Layer 4 of a small transformer language model trained on English Wikipedia (19 layers, counted from 0, width 96).
A neuron adds its activation times its output weights to the MLP's output. To switch it off is to set its activation to zero at one token and run the rest of the model.
A neuron's activation on a vector x is SiLU(gate . x) times (in . x), where the dot is the dot product.

Input weights of the MLP neurons that the questions are about. A number n stands for (n - 500) times 0.002.
n14 gate: 584 504 439 418 560 437 473 524 395 683 454 647 833 591 578 429 549 533 298 488 551 290 329 544 701 214 358 303 472 450 167 766 476 606 543 470 400 516 578 430 562 481 345 605 527 632 496 517 664 794 454 578 380 559 521 311 532 386 472 286 459 399 428 484 740 344 475 492 382 329 637 730 484 387 435 652 398 504 383 561 378 552 748 844 584 767 624 456 492 661 305 635 448 623 352 544
n49 gate: 496 31 496 353 470 533 408 734 425 669 596 610 331 602 692 512 383 603 359 608 730 338 367 744 435 636 693 508 382 629 307 584 488 618 364 597 560 586 431 341 737 500 444 415 612 519 480 454 300 340 837 500 475 445 541 512 651 485 461 544 426 596 496 480 807 203 546 481 466 597 331 665 484 345 670 269 488 504 512 630 230 627 492 630 483 496 535 579 340 488 513 384 390 553 563 428
n70 gate: 717 452 421 612 361 598 522 675 496 442 377 424 608 448 560 294 272 245 567 257 431 466 525 700 444 504 704 382 304 474 488 759 504 475 654 544 449 500 548 488 560 413 474 633 609 640 472 520 532 707 594 526 730 473 504 441 422 316 496 402 558 453 387 569 474 213 763 485 452 437 407 289 246 437 219 589 480 530 587 274 524 449 338 635 508 387 397 419 422 783 681 664 276 572 624 716
n99 gate: 747 558 620 224 372 219 558 277 563 492 512 663 399 586 597 530 351 476 596 279 474 618 493 605 547 374 577 512 511 471 600 220 542 416 265 493 488 318 294 581 270 652 643 482 320 668 640 595 512 466 619 504 428 426 484 527 182 687 504 469 422 615 606 515 562 400 320 280 446 777 504 633 431 385 762 466 492 529 563 461 488 312 472 558 536 548 433 395 480 437 398 543 590 632 737 385
n159 gate: 844 712 688 500 412 756 354 418 187 417 806 609 407 306 374 669 438 526 334 694 444 440 565 492 379 414 645 740 516 402 479 608 427 539 447 335 367 548 643 609 643 657 399 392 456 446 740 457 588 632 397 615 489 251 470 410 602 543 581 504 458 417 520 767 543 539 721 430 504 562 343 626 500 403 733 721 237 627 628 571 388 377 561 609 521 595 346 618 292 295 416 243 455 584 470 628
n188 gate: 589 711 379 413 337 451 578 453 531 356 415 513 366 587 713 796 354 526 543 556 500 413 409 638 630 713 611 411 341 642 350 455 183 729 505 687 385 112 395 417 531 631 239 426 693 408 544 646 348 577 260 459 531 600 359 513 326 468 584 402 290 247 424 584 463 571 522 665 375 599 649 491 647 601 543 386 656 471 368 448 676 496 722 287 576 697 903 475 585 392 771 512 626 426 540 466
n240 gate: 367 468 371 439 355 554 306 528 529 223 429 387 410 362 366 686 851 697 580 568 593 538 614 414 617 512 416 483 652 440 628 442 842 793 530 719 513 527 443 399 281 165 466 600 450 500 553 372 658 488 434 439 464 481 693 329 575 448 602 651 489 364 306 395 557 388 254 387 553 560 541 618 246 496 424 575 476 377 473 572 424 596 492 298 355 447 421 355 554 531 530 237 547 678 366 652
n248 gate: 655 591 524 516 354 589 369 454 577 553 394 357 646 364 588 412 469 359 390 469 553 470 601 316 496 574 719 261 638 489 488 692 558 188 620 631 513 492 496 687 548 594 639 511 815 361 500 759 496 368 443 429 447 424 411 535 434 614 285 500 457 496 426 473 638 320 377 478 323 764 544 376 607 362 520 271 445 296 247 757 480 435 554 413 606 575 659 304 808 420 391 522 446 746 512 559
n14 in: 289 511 433 406 569 424 338 533 412 236 407 672 645 485 598 672 570 622 633 515 657 532 636 576 552 570 570 523 514 490 285 473 427 515 731 287 262 468 556 526 609 517 369 511 458 351 417 527 909 518 573 436 576 507 565 467 646 316 732 566 572 249 474 627 461 508 627 542 437 515 791 582 407 496 496 471 459 568 389 522 766 497 695 384 274 648 399 304 481 392 500 493 493 612 477 363
n49 in: 666 657 679 590 810 573 482 558 818 434 233 534 630 560 511 439 556 310 530 511 403 472 428 308 688 493 674 454 533 514 433 426 533 457 496 369 306 709 575 526 417 288 497 457 450 652 636 546 511 511 316 479 477 450 618 533 537 465 584 622 428 426 456 783 256 812 515 521 469 500 375 566 672 429 399 511 425 432 346 459 485 431 598 335 442 677 213 391 612 464 334 473 453 354 353 570
n70 in: 773 540 526 496 451 387 450 695 654 486 285 398 470 438 407 491 526 306 443 421 301 534 496 805 234 596 601 327 766 616 513 614 306 385 732 683 477 432 197 704 460 314 455 453 517 594 558 473 335 740 618 555 449 483 356 591 431 410 560 618 593 167 587 594 508 194 381 731 496 258 545 620 310 617 509 370 367 551 500 323 443 390 324 629 423 517 649 431 491 236 946 565 633 571 771 609
n99 in: 240 477 485 604 289 347 587 511 527 743 282 692 567 234 400 518 451 391 367 447 368 460 542 496 523 526 511 873 678 504 447 587 541 738 608 546 634 341 515 515 485 448 550 745 642 376 396 680 365 462 308 507 490 621 742 342 511 575 452 504 405 572 342 315 706 532 330 571 686 325 434 580 435 504 511 414 542 412 467 477 435 486 512 469 358 504 778 489 460 485 731 482 664 228 409 591
n159 in: 342 448 399 723 333 578 622 212 463 357 709 504 336 476 435 527 332 397 380 651 697 558 588 359 662 552 708 570 398 455 608 709 433 592 424 292 616 605 707 464 581 515 612 357 515 485 622 463 679 480 595 826 561 415 582 560 464 470 441 740 301 376 619 782 641 592 671 560 432 548 520 441 524 342 255 453 673 458 481 323 520 352 322 553 479 359 251 527 182 492 260 474 539 516 408 460
n188 in: 491 408 368 261 618 572 471 500 694 518 687 879 334 416 380 593 618 608 653 509 597 680 580 543 593 530 395 495 436 434 574 691 547 637 223 650 341 254 549 580 327 665 382 706 371 325 376 631 434 756 437 563 425 449 365 452 539 406 547 339 548 552 258 517 542 423 322 713 414 333 473 408 597 570 465 547 513 680 517 386 631 633 648 513 401 771 490 526 130 453 673 326 179 928 354 361
n240 in: 696 500 562 595 466 416 418 613 525 616 393 421 532 471 442 893 467 529 406 398 480 504 425 588 525 533 688 733 512 624 549 491 601 581 452 641 675 552 550 691 126 251 707 362 512 374 425 762 342 378 453 598 574 687 698 114 658 477 588 688 500 716 358 444 262 564 551 677 566 504 471 276 418 360 521 431 533 551 618 516 529 477 396 173 419 520 522 508 628 571 640 489 512 467 393 798
n248 in: 230 466 428 398 348 361 532 434 179 645 482 542 422 551 594 630 299 500 320 550 447 601 539 369 449 433 634 730 463 619 656 728 401 896 331 551 522 602 602 309 709 306 453 504 275 465 748 378 236 471 431 239 602 590 517 346 417 665 595 529 457 722 334 418 448 618 421 314 702 433 659 597 496 594 593 566 703 637 508 483 466 620 509 716 391 308 528 224 548 467 621 671 430 589 276 580

Output weights of the MLP neurons that the questions are about. A number n stands for (n - 500) times 0.0014.
n14: 805 367 512 450 532 562 445 479 199 604 405 305 583 614 592 403 369 203 501 392 333 145 422 537 676 488 434 698 439 412 21 559 597 508 454 504 476 348 449 443 675 684 381 752 576 669 627 322 596 476 216 647 548 601 332 285 525 433 346 745 594 674 597 328 663 443 412 342 497 449 540 685 437 625 684 667 606 313 480 512 638 525 587 489 678 481 690 513 520 674 283 410 469 359 613 627
n49: 457 550 722 713 669 87 244 831 437 372 388 434 522 564 462 511 795 533 686 424 657 593 596 555 437 448 268 419 402 667 311 413 596 784 568 380 433 500 513 445 394 515 535 666 432 640 375 770 216 578 375 451 403 424 397 634 309 253 546 470 502 663 398 516 458 616 680 551 482 345 657 300 363 562 449 449 170 383 548 603 701 622 444 592 519 488 476 280 648 499 378 734 546 566 643 414
n70: 484 314 115 241 476 381 763 273 437 453 773 458 530 510 436 764 530 691 353 536 477 532 529 252 617 404 635 852 619 150 496 480 391 652 557 447 447 540 648 135 445 575 321 345 466 461 537 481 552 561 386 667 447 443 239 472 570 620 397 491 289 584 498 645 387 807 376 527 599 553 563 523 614 390 729 639 690 552 497 867 447 699 373 451 537 523 506 478 497 399 194 471 538 675 403 456
n99: 482 445 732 573 423 612 616 469 214 564 718 581 655 729 673 373 553 83 455 488 773 609 368 467 339 652 531 423 506 493 424 458 321 349 293 443 548 641 334 697 418 306 562 412 518 345 683 233 324 608 437 403 611 346 500 806 507 547 537 561 532 515 596 650 409 437 519 403 431 498 361 229 684 513 400 596 516 513 582 553 568 555 762 533 568 624 320 507 485 528 312 609 429 617 595 295
n159: 475 502 151 616 476 749 400 604 526 471 787 430 333 636 713 563 431 664 380 367 500 485 288 417 631 471 359 541 493 515 341 507 461 465 584 395 871 297 586 257 678 721 655 407 570 477 776 249 452 567 386 546 535 332 380 503 667 512 541 264 428 383 403 702 556 654 338 732 389 559 413 514 508 440 304 607 433 515 478 750 309 411 162 397 629 382 492 502 569 383 673 501 675 702 363 439
n188: 593 677 413 555 629 468 267 453 636 285 230 239 658 411 468 679 270 552 322 696 351 210 387 605 465 360 267 378 481 354 402 605 683 503 366 409 322 767 522 285 565 499 929 612 481 642 660 396 553 233 380 597 647 377 285 370 347 533 440 487 393 404 507 536 501 718 560 675 655 399 435 566 289 415 866 419 803 389 537 701 482 809 427 340 749 650 387 592 445 609 596 663 457 310 651 492
n240: 366 649 550 141 468 562 473 581 503 405 328 692 415 716 397 394 485 600 645 543 378 565 363 691 721 358 596 432 308 449 634 677 649 529 374 377 253 656 596 405 465 489 544 554 568 403 520 419 622 488 459 422 611 399 470 593 636 508 562 724 414 479 519 430 433 584 385 767 284 416 150 642 368 788 379 363 723 308 329 557 444 805 408 655 277 416 685 439 628 578 212 450 545 345 708 604
n248: 611 427 716 413 519 605 426 643 550 503 520 532 595 288 270 330 478 630 568 637 594 403 624 566 498 450 326 344 331 317 397 366 774 556 543 53 347 507 542 602 93 651 529 429 574 496 512 574 513 757 694 548 441 442 466 495 519 250 565 340 292 524 577 559 110 481 482 445 695 319 527 573 444 304 487 597 301 503 712 440 666 528 384 425 567 707 563 718 806 599 520 639 731 376 470 678

Each question names a token from some text and the token that comes next. It shows the vector x that enters the MLP there. A number n stands for (n - 500) times 0.0075.

Then comes g, the gradient of the next token's log-probability with respect to the MLP's output, scaled to length 1. A neuron's effect is roughly proportional to its activation times (output weights . g). A number n stands for (n - 500) times 0.0008.

" Ha", then "N"
x: 581 457 548 271 658 609 653 551 495 611 511 496 531 460 612 631 274 541 366 324 423 728 344 392 436 431 584 499 409 327 498 373 359 650 784 448 559 589 221 561 531 729 680 511 508 401 530 191 612 522 530 757 344 403 534 388 562 479 371 680 625 627 613 560 425 463 547 598 480 669 236 696 447 366 544 301 304 511 531 706 712 815 291 488 431 500 484 494 546 358 423 530 388 614 380 237
g: 621 436 488 427 341 462 485 687 573 488 409 459 389 429 598 661 490 651 821 483 252 521 662 456 525 532 755 429 312 335 518 410 517 486 458 479 358 428 724 321 508 292 536 634 565 742 508 409 574 560 216 535 319 373 437 400 398 396 705 463 261 380 292 365 466 653 705 576 654 378 457 456 454 498 630 410 632 452 601 369 679 500 617 579 617 680 346 422 591 705 420 344 473 688 612 589
Switching off which neuron hurts the next token most? n99

"im", then "bur"
x: 487 470 341 268 604 640 648 580 241 510 610 776 609 460 537 270 383 609 492 296 664 550 507 448 212 362 676 510 519 359 330 554 354 485 668 593 508 451 575 733 420 505 500 508 679 396 654 207 556 360 508 491 400 477 498 381 617 636 796 567 626 482 730 548 333 452 342 572 641 390 381 659 377 592 511 551 730 310 632 470 505 716 475 704 321 423 496 405 191 348 412 518 493 583 483 549
g: 512 441 600 478 381 534 496 614 665 311 513 565 556 432 271 496 670 407 586 767 328 468 638 423 611 471 506 283 686 423 626 506 495 339 571 435 723 635 541 232 578 595 449 315 358 416 611 595 427 326 683 264 609 434 493 788 512 833 484 514 602 581 472 337 472 278 480 371 538 543 527 587 399 575 418 430 545 566 566 525 212 363 373 405 585 527 462 323 497 525 363 569 401 622 623 813
Which neuron, switched off, raises the next token's probability most? n14

"-", then "del"
x: 537 646 445 297 617 687 744 693 693 684 363 720 404 720 650 638 346 468 383 345 506 796 488 471 569 451 491 349 581 280 290 468 509 562 536 639 555 359 473 540 449 498 626 608 532 478 685 309 654 536 376 564 343 477 265 395 472 651 457 333 470 539 476 524 409 518 531 518 475 701 346 657 296 544 275 275 511 699 633 388 493 799 379 550 455 439 524 496 461 493 387 511 207 664 236 417
g: 404 602 249 570 555 236 628 428 635 660 378 421 354 386 544 443 626 611 502 778 679 263 628 530 513 410 399 432 457 436 477 480 615 398 457 512 318 704 412 321 700 477 709 738 488 292 477 657 624 572 533 637 624 656 503 443 493 391 676 492 507 448 330 501 559 535 236 539 483 595 591 705 411 568 702 125 551 399 303 567 580 423 546 253 489 570 355 479 487 497 643 524 411 571 452 435
Switching off which neuron hurts the next token most? n99

"mb", then "ine"
x: 550 573 330 233 420 591 397 423 480 723 290 808 450 602 197 410 397 448 538 318 489 608 674 509 439 534 428 572 372 306 393 411 403 712 589 506 569 419 345 676 464 344 504 392 603 547 472 472 731 590 360 725 259 521 522 655 499 530 424 592 765 479 364 687 589 492 372 510 594 653 469 431 545 472 560 559 323 917 476 496 570 761 385 542 374 419 571 405 584 185 420 429 607 466 623 568
g: 596 677 580 394 542 738 463 508 291 291 559 603 536 776 792 617 591 533 397 603 415 470 305 382 318 484 322 458 401 519 290 416 557 484 518 449 640 469 496 421 315 419 283 734 254 418 394 479 617 700 380 645 392 380 848 530 639 629 481 690 545 441 528 388 663 505 421 642 514 321 470 317 451 470 586 369 443 446 578 725 530 516 373 547 487 316 485 490 748 666 414 518 489 516 452 497
Switching off which neuron hurts the next token most? n99

"\n", then "The"
x: 614 597 367 224 573 575 655 617 592 515 462 581 365 644 541 577 291 423 436 169 433 749 486 471 636 430 662 479 566 378 329 549 591 555 626 338 556 564 391 403 538 422 815 553 535 655 388 333 687 758 437 441 490 434 143 494 570 312 513 442 384 475 441 527 434 510 321 669 481 614 362 546 313 648 513 399 623 561 429 492 582 937 306 667 453 336 495 497 598 403 490 396 550 575 319 681
g: 576 196 523 371 318 535 581 603 526 312 326 495 469 564 253 406 471 573 634 528 601 510 665 551 382 801 340 172 608 205 470 557 485 703 527 692 538 542 660 475 414 677 542 376 680 537 456 647 332 260 475 497 368 447 555 322 469 652 368 616 386 604 454 538 483 702 397 514 445 529 615 425 581 636 354 540 775 409 590 594 430 751 314 350 501 484 576 531 432 382 587 632 557 476 510 484
Switching off which neuron hurts the next token most? n70

" elder", then "ly"
x: 327 398 356 303 424 601 622 458 495 471 616 554 483 455 440 432 264 507 475 331 546 592 380 582 490 436 636 648 599 496 372 406 453 585 818 567 531 371 335 511 662 665 884 507 537 356 584 295 674 588 610 595 469 531 373 331 474 648 593 543 487 355 713 518 460 591 504 620 571 676 385 678 344 565 574 395 447 617 270 677 535 975 466 314 531 370 286 558 237 408 482 482 494 430 303 398
g: 390 514 693 497 592 358 422 552 601 512 729 551 447 697 456 382 334 517 595 450 546 468 328 350 524 575 595 435 628 349 669 532 247 740 442 590 641 608 327 544 571 618 262 458 480 572 533 403 568 369 701 675 675 650 463 231 314 433 433 419 730 323 555 471 627 385 526 366 214 465 719 267 554 606 642 575 591 683 400 305 511 511 522 405 402 408 471 575 314 302 475 469 512 588 592 681
Switching off which neuron hurts the next token most? n49

" first", then " two"
x: 604 531 449 313 574 438 594 535 491 586 386 543 436 553 618 356 538 640 359 229 555 643 553 560 413 465 616 621 688 531 380 455 417 744 764 485 434 315 335 751 605 360 755 607 660 284 516 427 711 422 384 513 403 490 340 375 512 788 538 261 485 332 400 505 346 610 566 538 609 636 206 535 346 537 477 439 530 655 473 495 384 831 363 660 522 594 395 237 229 592 390 489 586 458 460 634
g: 400 197 586 410 412 401 398 513 639 370 672 532 733 519 558 401 622 793 424 498 271 369 438 423 394 628 686 226 399 309 378 360 727 550 678 563 437 558 399 524 550 433 455 513 326 376 660 471 463 639 533 416 444 450 479 617 618 733 408 555 389 389 722 432 429 619 378 292 641 299 438 500 617 208 659 549 515 672 761 515 456 537 463 630 542 476 453 654 449 497 475 452 563 650 465 681
Switching off which neuron hurts the next token most? n70

"en", then " individual"
x: 460 613 477 378 500 693 491 438 530 667 747 637 462 553 580 526 414 513 315 354 683 681 383 430 667 384 551 420 547 340 220 404 362 567 563 565 766 505 393 647 402 531 826 328 561 693 609 351 668 383 402 609 286 373 748 362 498 656 661 433 714 465 633 421 364 371 374 575 473 447 330 458 451 625 284 438 534 734 596 558 264 709 298 539 536 497 492 603 404 347 305 358 398 604 396 599
g: 459 541 497 662 688 430 544 473 565 710 415 425 457 496 480 524 458 382 480 644 515 528 540 610 754 711 702 500 709 725 586 507 479 220 464 616 331 556 667 587 504 517 698 560 634 246 459 568 584 528 325 430 579 436 204 304 348 393 376 311 482 405 184 621 416 431 569 272 536 606 468 407 369 682 411 662 600 383 469 493 279 526 585 614 287 626 388 377 613 476 487 332 544 675 594 491
Switching off which neuron hurts the next token most? n14

"con", then "ni"
x: 490 610 443 454 457 663 602 472 607 788 570 584 525 586 396 431 506 766 264 449 467 667 545 582 414 688 423 288 565 452 213 289 451 650 440 693 702 598 452 462 319 460 661 534 494 548 600 276 381 558 632 717 168 553 711 430 469 722 516 501 650 619 391 695 613 257 490 514 551 748 370 488 480 382 201 536 418 506 443 527 355 622 296 551 381 393 610 469 478 399 427 301 353 663 444 424
g: 443 530 335 224 445 565 378 538 498 485 730 683 543 333 598 469 584 509 718 381 500 514 544 414 598 336 551 390 499 435 361 447 762 705 653 194 399 496 450 880 535 490 291 273 404 204 639 441 622 581 626 509 430 686 537 394 540 238 565 439 420 407 501 526 531 486 695 548 789 513 401 409 487 427 594 439 584 403 462 368 643 552 642 298 418 489 646 616 556 539 539 568 424 500 618 398
Switching off which neuron hurts the next token most? n49

"ized", then " a"
x: 509 602 504 393 445 520 745 399 646 498 582 451 471 485 495 684 528 538 431 319 467 519 489 488 468 474 443 554 769 307 371 311 347 501 628 667 621 364 291 555 615 672 851 457 626 441 520 279 426 574 515 365 478 404 429 303 583 682 553 521 648 372 550 375 487 374 443 489 546 622 139 488 372 498 275 530 531 772 676 530 479 858 426 692 289 519 191 393 495 604 531 774 426 484 409 540
g: 649 593 505 539 545 519 274 566 492 509 436 459 460 372 345 532 527 635 327 652 545 718 627 509 545 833 735 505 526 527 369 288 552 460 747 639 359 666 495 468 484 574 167 215 542 432 528 424 241 584 501 636 344 461 505 580 655 462 533 526 452 395 469 588 435 916 261 378 406 569 451 475 493 407 648 424 472 441 457 466 346 510 615 602 485 535 267 443 721 553 552 522 522 277 414 589
Switching off which neuron hurts the next token most? n70

"dic", then "are"
x: 305 441 465 299 449 809 325 420 571 560 560 588 360 483 375 422 468 489 222 328 432 528 636 532 338 392 539 591 373 294 224 476 444 538 641 631 649 562 458 489 508 421 564 339 647 606 606 417 719 516 337 576 383 602 615 325 671 676 533 709 513 394 667 517 726 197 427 435 690 677 501 443 568 445 355 685 586 518 644 712 375 710 448 648 495 595 463 245 542 327 544 681 287 593 356 517
g: 575 441 260 569 502 398 375 757 438 221 457 358 509 827 411 697 321 555 669 511 560 462 643 411 450 545 673 657 468 475 261 506 541 441 357 364 372 516 256 628 514 544 439 409 495 618 342 569 700 681 426 673 424 485 672 543 715 249 423 392 566 551 337 386 380 506 652 462 380 609 521 659 691 470 653 394 584 454 624 493 484 381 621 683 411 436 551 403 625 486 687 411 414 561 491 236
Which neuron, switched off, raises the next token's probability most? n49

"nd", then " place"
x: 500 483 370 247 685 598 427 505 507 704 385 516 459 505 302 529 516 434 154 186 604 399 671 591 706 525 626 602 569 523 386 510 322 651 579 472 408 139 195 763 676 328 619 442 684 451 420 443 483 568 395 521 326 458 571 385 641 660 556 358 418 447 586 552 449 441 358 689 477 756 444 692 356 743 424 484 553 593 492 532 460 748 452 637 551 656 649 535 435 340 471 552 401 347 500 543
g: 443 494 377 380 488 458 168 413 401 628 403 674 652 510 339 415 555 665 563 584 673 326 507 636 585 639 805 391 382 882 640 587 456 625 833 437 433 503 628 609 215 449 530 433 482 201 401 440 503 446 388 506 619 452 447 465 426 556 498 421 536 468 633 424 559 376 562 402 593 662 468 614 356 447 396 509 404 402 385 540 557 428 585 590 571 263 476 350 571 612 554 327 481 501 508 827
Which neuron, switched off, raises the next token's probability most? n188

"3", then "rd"
x: 435 706 433 452 661 597 588 774 514 516 445 528 361 615 508 501 334 360 214 178 457 702 663 465 611 333 687 485 665 397 177 574 458 645 775 330 325 336 413 549 522 543 457 649 490 559 577 484 710 703 322 360 605 565 355 434 658 652 557 711 439 350 512 556 499 631 429 484 485 568 256 640 322 698 357 269 578 656 510 444 644 509 370 678 452 397 550 511 554 396 460 347 497 470 332 473
g: 497 503 564 507 529 349 295 476 415 562 386 568 442 524 315 435 517 551 475 557 625 284 509 523 754 490 563 604 342 849 317 556 378 643 607 298 442 570 445 391 396 707 301 380 628 528 557 566 681 710 576 447 676 448 566 285 485 524 411 486 759 317 521 439 582 392 669 255 414 584 738 673 615 536 401 471 621 446 260 598 591 415 461 337 464 737 569 569 212 519 537 452 469 469 591 309
Switching off which neuron hurts the next token most? n14

" Wolf", then "g"
x: 426 631 462 388 617 495 538 348 548 487 656 664 510 575 359 381 471 488 238 332 608 640 451 680 600 453 326 594 563 208 344 385 261 649 811 445 352 445 543 439 595 599 854 492 415 513 686 433 620 536 339 500 337 485 435 306 487 494 459 517 570 503 706 560 462 463 526 659 575 722 262 633 327 446 619 214 427 657 432 654 366 768 526 455 570 322 375 664 524 390 282 550 691 568 431 588
g: 754 642 271 392 558 168 490 514 750 510 473 566 711 554 448 377 577 441 543 656 363 408 595 536 481 581 608 505 592 538 424 411 610 616 520 378 400 487 376 482 751 431 353 477 719 329 545 476 527 361 682 419 691 328 628 513 479 266 434 580 575 678 437 282 256 449 588 605 395 492 407 327 698 582 634 401 475 420 453 475 419 583 461 363 585 394 435 539 808 336 285 695 574 555 398 646
Which neuron, switched off, raises the next token's probability most? n159

" an", then " "
x: 518 646 368 246 539 485 399 607 532 512 502 627 392 482 524 639 502 641 422 314 330 801 617 547 503 660 488 432 425 383 317 437 700 868 666 549 541 585 386 584 351 449 804 639 549 373 544 429 558 456 402 711 308 317 408 406 509 649 731 675 387 462 528 443 422 595 449 582 641 715 225 588 213 449 482 427 587 544 365 574 461 829 342 410 317 520 479 513 431 330 313 440 520 434 387 617
g: 479 410 736 523 431 424 486 745 282 372 525 460 372 218 655 360 551 447 360 718 379 522 506 503 475 576 699 512 739 530 819 605 661 297 375 557 626 595 402 600 431 435 463 537 399 529 557 397 276 306 548 615 542 343 469 645 579 474 790 451 426 389 382 508 421 731 477 425 547 494 502 464 278 692 463 650 398 681 443 630 413 594 519 571 523 633 325 307 546 403 365 402 739 507 496 342
Switching off which neuron hurts the next token most? n240

" following", then " day"
x: 498 759 462 242 532 485 625 545 609 511 529 525 246 638 598 398 480 448 372 341 439 587 541 417 564 624 585 475 577 529 435 260 423 609 920 639 435 600 420 400 607 573 707 365 739 522 640 384 606 538 287 369 518 449 260 252 340 769 590 306 518 590 474 414 580 444 412 544 456 622 241 565 378 442 690 437 517 651 312 563 379 681 335 652 563 633 314 457 480 460 426 560 646 479 263 678
g: 683 301 733 499 522 729 370 524 622 631 570 596 502 309 432 435 752 278 381 417 460 489 566 522 640 468 601 593 411 579 484 489 297 741 620 548 580 438 483 554 333 466 370 317 344 460 345 384 277 263 755 651 508 432 579 432 565 417 305 354 488 509 358 518 402 835 474 630 468 651 319 597 395 422 770 448 497 671 627 390 460 438 593 517 363 759 409 562 414 505 456 434 614 480 602 524
Switching off which neuron hurts the next token most? n248

" the", then " Center"
x: 569 582 499 95 553 587 550 725 616 549 410 528 526 553 531 475 367 436 384 278 421 752 549 497 521 650 524 397 553 290 431 540 595 770 695 596 530 444 504 520 415 398 765 544 608 592 525 302 638 462 436 560 421 400 308 272 551 508 506 482 128 427 394 361 310 718 370 602 617 611 239 498 320 608 376 475 544 536 403 687 434 899 360 624 581 473 480 472 672 462 456 699 494 426 457 500
g: 460 583 445 541 584 764 452 484 519 512 273 429 544 402 586 535 552 400 644 652 414 594 295 505 298 492 468 676 331 334 579 766 233 499 359 322 501 520 600 318 523 532 463 697 381 515 462 455 550 515 648 490 508 261 519 485 711 461 704 617 701 627 338 679 405 358 518 605 488 625 472 563 401 229 544 480 550 524 595 378 532 580 719 478 380 526 830 312 732 422 458 246 364 476 380 521
Switching off which neuron hurts the next token most? n240

"stead", then " of"
x: 561 606 490 391 598 491 855 304 485 603 761 448 330 528 430 638 345 550 433 215 504 662 606 655 373 517 458 486 631 435 377 595 538 856 675 484 527 489 435 401 531 588 745 300 608 717 625 351 674 581 406 537 257 680 436 453 572 645 423 481 541 516 324 451 478 254 499 464 468 512 475 721 547 631 362 441 358 557 455 436 375 711 424 445 377 575 327 223 235 457 563 350 702 355 492 528
g: 510 401 540 659 353 493 453 280 613 617 746 763 527 482 384 523 362 541 444 475 463 367 712 488 503 429 268 732 329 779 377 684 487 487 400 284 505 613 462 646 422 485 441 524 676 671 521 316 421 527 449 404 169 439 350 673 408 231 244 668 563 719 512 490 436 513 456 359 720 482 539 523 334 478 603 588 434 471 536 440 607 565 647 454 517 338 625 483 536 320 453 543 594 618 634 649
Which neuron, switched off, raises the next token's probability most? n159

" rural", then " PA"
x: 384 578 595 319 352 486 608 495 464 717 728 290 468 356 460 542 443 463 616 437 549 508 446 573 528 491 652 554 252 427 306 469 396 540 712 583 586 530 431 513 626 562 669 495 475 593 456 420 672 631 303 542 312 670 376 305 522 779 547 548 299 405 563 414 556 529 459 693 692 733 404 702 338 540 437 490 250 576 401 536 588 809 489 536 562 307 122 463 340 627 699 620 241 436 472 322
g: 544 512 533 536 447 453 490 666 655 543 702 526 517 402 427 464 342 658 349 550 487 556 586 257 332 664 529 728 301 399 542 497 452 291 389 421 439 485 696 642 270 512 585 293 333 763 552 273 438 358 548 365 523 485 506 371 382 298 536 560 624 740 244 501 375 447 477 522 332 481 510 461 483 589 578 375 486 504 556 491 653 673 575 575 408 563 775 331 604 536 599 752 485 638 795 306
Which neuron, switched off, raises the next token's probability most? n49

" to", then " re"
x: 704 666 362 207 711 549 690 668 629 595 357 378 384 485 566 577 348 492 308 341 358 853 611 437 523 516 494 360 607 434 335 385 604 637 721 502 650 477 483 457 554 582 776 298 436 466 590 386 646 434 424 589 382 552 212 444 498 531 546 358 639 593 432 325 478 554 290 548 530 804 252 555 386 499 495 535 281 651 551 645 431 737 424 545 371 324 442 580 506 504 472 701 414 548 316 476
g: 337 278 516 371 534 651 425 550 726 407 483 395 525 354 616 429 871 666 535 521 418 596 400 388 517 448 269 342 573 724 503 591 617 697 311 242 603 519 587 362 634 724 444 645 544 400 332 385 544 506 479 469 544 730 403 747 511 584 287 370 465 385 605 569 542 552 569 666 285 584 570 677 559 529 587 685 620 487 404 388 484 593 436 513 341 547 454 397 512 446 461 436 579 294 365 231
Switching off which neuron hurts the next token most? n99

"cl", then "ud"
x: 665 299 206 391 666 514 469 689 424 581 559 754 594 738 387 281 434 310 287 562 555 408 475 481 411 566 491 461 575 582 334 432 347 623 430 447 605 523 238 804 427 686 623 351 520 536 757 304 624 555 390 766 338 662 615 585 585 676 302 450 694 567 544 527 522 154 669 582 553 624 440 513 564 448 474 564 350 573 451 423 457 645 537 565 589 305 447 323 508 362 552 354 521 399 357 493
g: 618 572 431 404 673 403 574 528 403 717 614 346 469 542 558 595 448 565 475 603 517 310 244 421 157 381 249 368 550 768 335 443 470 876 383 499 517 561 344 405 555 348 343 741 601 375 383 473 736 554 608 583 516 621 632 483 609 444 296 610 432 583 400 513 472 463 475 612 792 487 583 585 740 330 727 456 387 374 518 469 441 494 561 516 599 407 622 578 466 352 466 455 395 566 381 455
Which neuron, switched off, raises the next token's probability most? n14

" El", then "der"
x: 507 520 375 305 553 572 600 436 573 515 571 443 518 593 509 526 306 637 384 318 434 481 572 432 482 472 495 522 637 386 376 401 328 732 749 455 518 426 428 401 738 648 842 546 532 423 426 207 735 594 412 695 328 352 483 273 468 469 527 674 398 516 751 443 275 576 597 754 553 582 351 644 362 382 686 266 397 586 484 584 609 868 353 504 504 275 556 586 491 467 288 545 501 606 366 430
g: 248 426 641 426 614 513 604 341 761 647 427 479 265 630 483 775 649 668 465 591 578 628 379 511 435 524 408 357 499 382 371 487 504 239 615 517 362 542 619 553 498 521 448 581 581 473 517 756 567 487 477 707 619 437 565 197 395 283 383 659 633 386 559 244 550 128 316 369 631 414 344 529 494 504 727 669 437 494 395 587 426 508 464 578 569 597 587 464 458 333 521 540 569 620 420 620
Which neuron, switched off, raises the next token's probability most? n159